Layer 3 of a small transformer language model trained on English Wikipedia (8 layers, counted from 0, width 64).
A neuron's activation on a vector x is GELU(weights . x + bias), where the dot is the dot product.

Input weights of the MLP neurons that the questions are about. A number n stands for n times 0.0093.
n39 (bias -0.020): -2 -41 46 24 7 -47 45 13 1 -3 -3 4 5 6 14 -32 41 -33 35 48 35 -37 8 5 -28 -28 -32 -39 6 -39 60 17 -15 29 19 13 9 -25 18 9 12 15 -15 -36 -10 -23 12 -30 -1 -38 0 40 -49 37 -34 -38 20 14 4 -45 41 4 -45 46
n54 (bias -0.002): -34 14 -34 21 4 21 -9 2 2 -13 -1 -1 -15 11 3 12 -29 -25 13 -18 -26 -23 16 7 25 -14 -26 -12 -1 -7 36 -10 -35 6 -10 5 -26 43 20 4 44 -16 -8 16 16 21 12 -14 25 27 -26 -41 -49 45 62 15 -40 -13 43 -35 39 -17 -14 -9
n62 (bias -0.003): 2 -13 1 12 -20 -50 -22 -28 -1 16 6 -24 19 -3 5 7 0 17 42 8 -32 6 -17 7 30 1 32 -11 36 28 13 34 -4 -8 -34 19 0 25 -13 29 40 -47 5 -15 3 28 -30 -21 -7 -14 16 -17 -16 -16 -24 4 -5 -3 -1 29 -17 18 40 14
n90 (bias -0.015): 1 -17 -21 -42 -12 -14 -8 -14 -26 38 -37 -20 43 -16 -29 -39 7 -14 89 43 -11 -9 24 8 19 18 11 4 16 11 49 4 48 -5 -19 17 20 22 -15 23 -19 -32 -12 -42 -32 -3 -45 -18 -1 16 -21 18 8 -21 -34 27 10 0 39 -1 0 -24 31 20
n104 (bias -0.023): -9 25 -25 14 17 -14 -11 -33 7 19 -3 29 -10 37 30 -25 -25 -4 60 19 -40 -6 21 45 -17 4 13 4 20 28 15 16 27 13 35 -2 -10 -32 -40 -51 -23 -45 4 -41 26 2 7 -35 -53 -38 -29 33 -16 -3 -65 -23 38 -4 25 -22 94 26 -17 23
n128 (bias -0.037): -4 -1 -26 -14 -36 -11 -74 -29 -24 48 -9 -53 34 -20 -34 -40 89 -32 -3 20 30 -2 -18 22 -7 -66 1 -1 1 32 58 -8 8 -19 17 57 11 20 5 -16 67 -22 7 41 30 4 -6 -18 19 3 -62 24 -40 50 -29 -8 1 -18 5 18 16 -6 19 -32
n135 (bias 0.000): -37 2 -40 34 -16 5 0 16 43 -19 -1 18 -6 -5 14 9 -1 3 1 -35 -7 8 68 -4 -19 49 -25 -14 -3 -16 25 2 -15 -4 -20 10 -19 22 36 -5 -4 7 -7 -19 -7 17 -34 9 34 7 13 -20 -47 21 30 17 10 13 12 -8 32 -44 -30 -13
n140 (bias -0.022): -46 -37 5 -16 -50 31 -5 25 59 -9 -22 -43 12 4 -31 -20 51 30 26 -37 20 -7 16 3 52 16 29 -30 25 -44 38 25 -35 -13 -1 -8 -18 57 84 27 14 -7 -23 25 17 26 11 -9 -14 -33 20 -6 -34 41 79 -19 -7 7 25 -28 48 -19 30 8
n163 (bias -0.001): -29 7 5 -29 -27 38 10 -4 88 10 -47 -65 28 -18 14 19 67 16 14 1 27 5 70 -9 11 14 -22 11 -57 -14 14 17 -14 -4 49 15 -9 16 7 -13 24 -13 61 -8 12 -42 -8 2 19 48 -17 3 13 17 33 2 -24 -42 64 -49 19 -45 -68 -3
n170 (bias -0.018): -62 -3 17 31 -43 -30 13 9 -21 51 -23 -42 58 23 5 -25 -19 -6 28 -11 31 -1 -16 0 19 -32 31 -22 -30 8 37 4 -9 6 -39 6 -5 21 79 -26 48 15 -24 3 19 9 -24 -42 5 29 -54 21 -10 6 0 33 -11 4 -5 -9 9 77 36 -26
n228 (bias -0.016): -17 -43 -15 -6 -36 -23 -1 -13 -11 -1 -53 -9 29 -2 3 -5 -34 11 20 11 -41 3 20 -60 59 33 72 30 34 54 -5 15 28 -5 20 31 0 16 -6 40 22 -48 3 -16 -32 11 -44 -29 28 -21 -4 5 -1 -3 10 38 6 17 -31 48 -27 -16 32 -20

Each question shows a token from some text and the vector x that enters the MLP there. A number n stands for n times 0.056.

"ry": -4 -19 -1 -10 -6 -29 -1 62 28 -10 76 -3 -4 18 -11 4 -4 20 -8 -16 20 7 -4 10 5 -13 -21 15 -15 -4 -16 -21 2 -4 -18 4 -12 4 -10 -8 4 -30 -21 22 -1 -7 13 12 -9 6 -9 14 12 4 3 -2 -7 4 18 -2 -9 -4 -3 2
The two highest activations, in order: n140, n54

"\n": -13 -23 -1 -30 -8 -23 19 48 -11 -23 58 -15 1 5 -3 8 1 23 7 -2 1 12 -3 -3 -2 -7 -8 23 10 8 -6 -8 15 -28 -18 0 -4 15 -11 8 13 -34 -13 10 -13 -17 14 -5 16 1 -6 14 36 -13 2 19 -20 -11 16 -2 1 6 -5 -13
Which neuron lights up most? n228

" the": -3 -22 4 -3 -12 -34 -3 59 -5 0 78 2 10 21 -4 3 -2 12 -3 -3 9 2 -41 -2 -2 7 -15 19 -5 13 5 -6 16 -14 -12 5 -4 8 -9 -6 8 -33 -13 7 -14 -3 12 6 14 -1 -26 27 1 0 -3 -6 -15 -13 -2 0 -5 -6 2 2
Which neuron lights up most? n128

" on": -26 -10 3 7 -11 -48 -4 51 -4 -18 73 -1 -12 27 -9 11 -5 21 -4 -3 4 14 -23 3 -3 8 -15 18 4 10 -12 4 6 -7 -10 -2 -5 11 -5 -7 -5 -27 -5 -4 -23 -5 13 11 4 -2 -13 33 10 9 -1 11 -12 -7 -9 -1 -12 11 -17 10
Which neuron lights up most? n62

" his": -7 -24 8 -10 -15 -28 -2 32 14 -1 86 -2 0 11 3 -2 0 18 6 -5 14 11 -33 4 5 7 -25 26 3 21 2 -4 5 -23 -12 2 8 9 -5 -6 6 -34 -17 18 -18 -14 5 11 2 2 -18 21 1 -1 -4 -3 -21 -10 -3 -5 3 -3 2 -6
Which neuron lights up most? n128

" and": -28 -13 1 -14 5 -26 -2 55 0 -11 82 4 5 21 -20 3 -3 25 3 -6 11 11 -17 14 -2 5 -20 18 -4 9 -4 -15 13 -13 -7 -5 -11 -4 0 -11 4 -31 -7 -5 -15 -8 14 7 12 0 -16 15 16 -5 5 6 -3 -20 15 -9 -4 -5 -8 -1
Which neuron lights up most? n54

"0": -5 -11 -5 -13 -10 -16 -1 60 13 -49 58 -8 -7 25 -3 18 3 18 -1 -11 17 6 -24 -6 5 -5 -15 10 0 21 -11 -4 9 -15 -5 -7 -14 18 2 -7 8 -33 -23 7 -1 0 15 4 -9 0 -8 26 23 12 -4 -23 0 -6 12 -8 -9 5 -5 3
Which neuron lights up most? n140

" he": 3 -15 2 -9 -4 -28 -1 51 10 6 68 0 6 21 -6 5 4 24 7 -11 4 -3 -17 1 3 -2 -30 35 -9 8 -6 -18 5 -12 -10 -1 -3 -3 -10 -4 4 -39 2 14 -18 -17 6 2 6 13 -20 9 23 1 -6 -1 -27 -28 26 -17 -4 -2 9 7
Which neuron fires most, and how strongly? n163, at about 1.2

" a": -11 -27 -4 -4 -20 -28 3 56 -2 0 73 -5 9 24 -12 -1 4 22 -3 -1 6 5 -36 2 -4 1 -14 18 -2 14 -3 -13 9 -13 -8 6 -10 -2 0 -1 -1 -35 -10 17 -19 -6 7 12 4 0 -23 30 26 8 -4 -11 -9 -9 7 -8 -8 0 6 2
The three highest activations, in order: n128, n170, n62

" The": 3 -22 -3 -12 -10 -21 0 46 -5 -9 87 -1 10 10 -6 3 10 12 0 1 12 14 -32 6 -2 7 -16 19 8 10 10 -10 13 -20 -12 -5 -11 14 -5 -15 4 -35 -10 -1 -14 -11 13 0 13 -3 -23 18 14 -3 -15 -1 -8 -17 2 7 -8 -2 3 2
The three highest activations, in order: n128, n62, n90

" coll": 2 -9 -2 -9 -21 -22 -10 43 8 10 68 3 -9 14 9 -3 -10 33 7 -5 7 7 -22 4 0 20 -15 36 -10 23 -8 -8 8 -4 -23 0 14 -18 7 0 -12 -38 -28 -4 -4 -12 9 4 0 5 -20 16 26 8 -4 -6 -24 -20 6 -6 -21 11 -2 1
Which neuron lights up most? n62

".": -12 -4 -8 -1 -18 -17 13 48 9 -33 80 -2 9 7 2 6 -8 19 10 -15 6 10 6 1 0 1 -18 12 -7 -24 3 -23 -2 -14 -22 4 -7 3 -6 1 -5 -25 -21 6 -9 -13 10 19 2 10 -5 10 19 6 14 8 -23 -7 16 4 -9 -7 5 -3
The three highest activations, in order: n135, n54, n140

"F": 27 -14 -6 -28 -9 -27 11 42 -19 -19 73 -9 13 1 -5 4 -3 12 5 6 1 7 -20 -3 11 -9 -5 24 0 5 0 -1 14 -16 -29 7 3 22 -1 -4 9 -28 -19 -13 -7 -18 13 6 12 8 -5 25 23 -8 -12 -2 -7 -20 12 5 -17 -8 4 -9
The three highest activations, in order: n90, n62, n128

" at": -22 -10 4 -15 -11 -37 3 51 2 -15 74 -2 4 30 7 6 -10 22 3 -4 16 14 -17 6 -5 15 -24 6 3 18 -15 -7 0 -12 -11 12 4 7 -3 -16 -12 -22 -9 8 -12 11 15 5 -3 -4 -12 26 0 9 2 8 -32 -7 -11 7 -18 5 -14 0
Which neuron fires most, and how strongly? n170, at about 0.44

" ": -15 -19 3 -14 -15 -22 11 38 -5 -20 63 -2 9 23 -14 -1 -12 16 1 -16 8 13 -8 4 -5 5 -18 20 -1 11 -1 -15 2 -16 -15 -6 1 5 7 -14 1 -27 -13 0 3 -5 19 6 -3 -2 -18 18 65 -3 3 1 -13 -20 8 -3 -7 6 -1 4
Which neuron fires most, and how strongly? n170, at about 1

"s": -16 -10 -10 -5 -15 -22 -10 36 14 -10 83 13 -8 27 5 8 -7 8 -1 -8 0 8 -30 11 -6 9 -15 33 13 22 -20 3 8 -12 -5 -5 1 1 -15 -14 -4 -31 -22 -2 -1 -1 22 10 -10 -7 -7 28 1 4 -9 -7 -28 -4 13 1 7 1 1 -1
The two highest activations, in order: n104, n62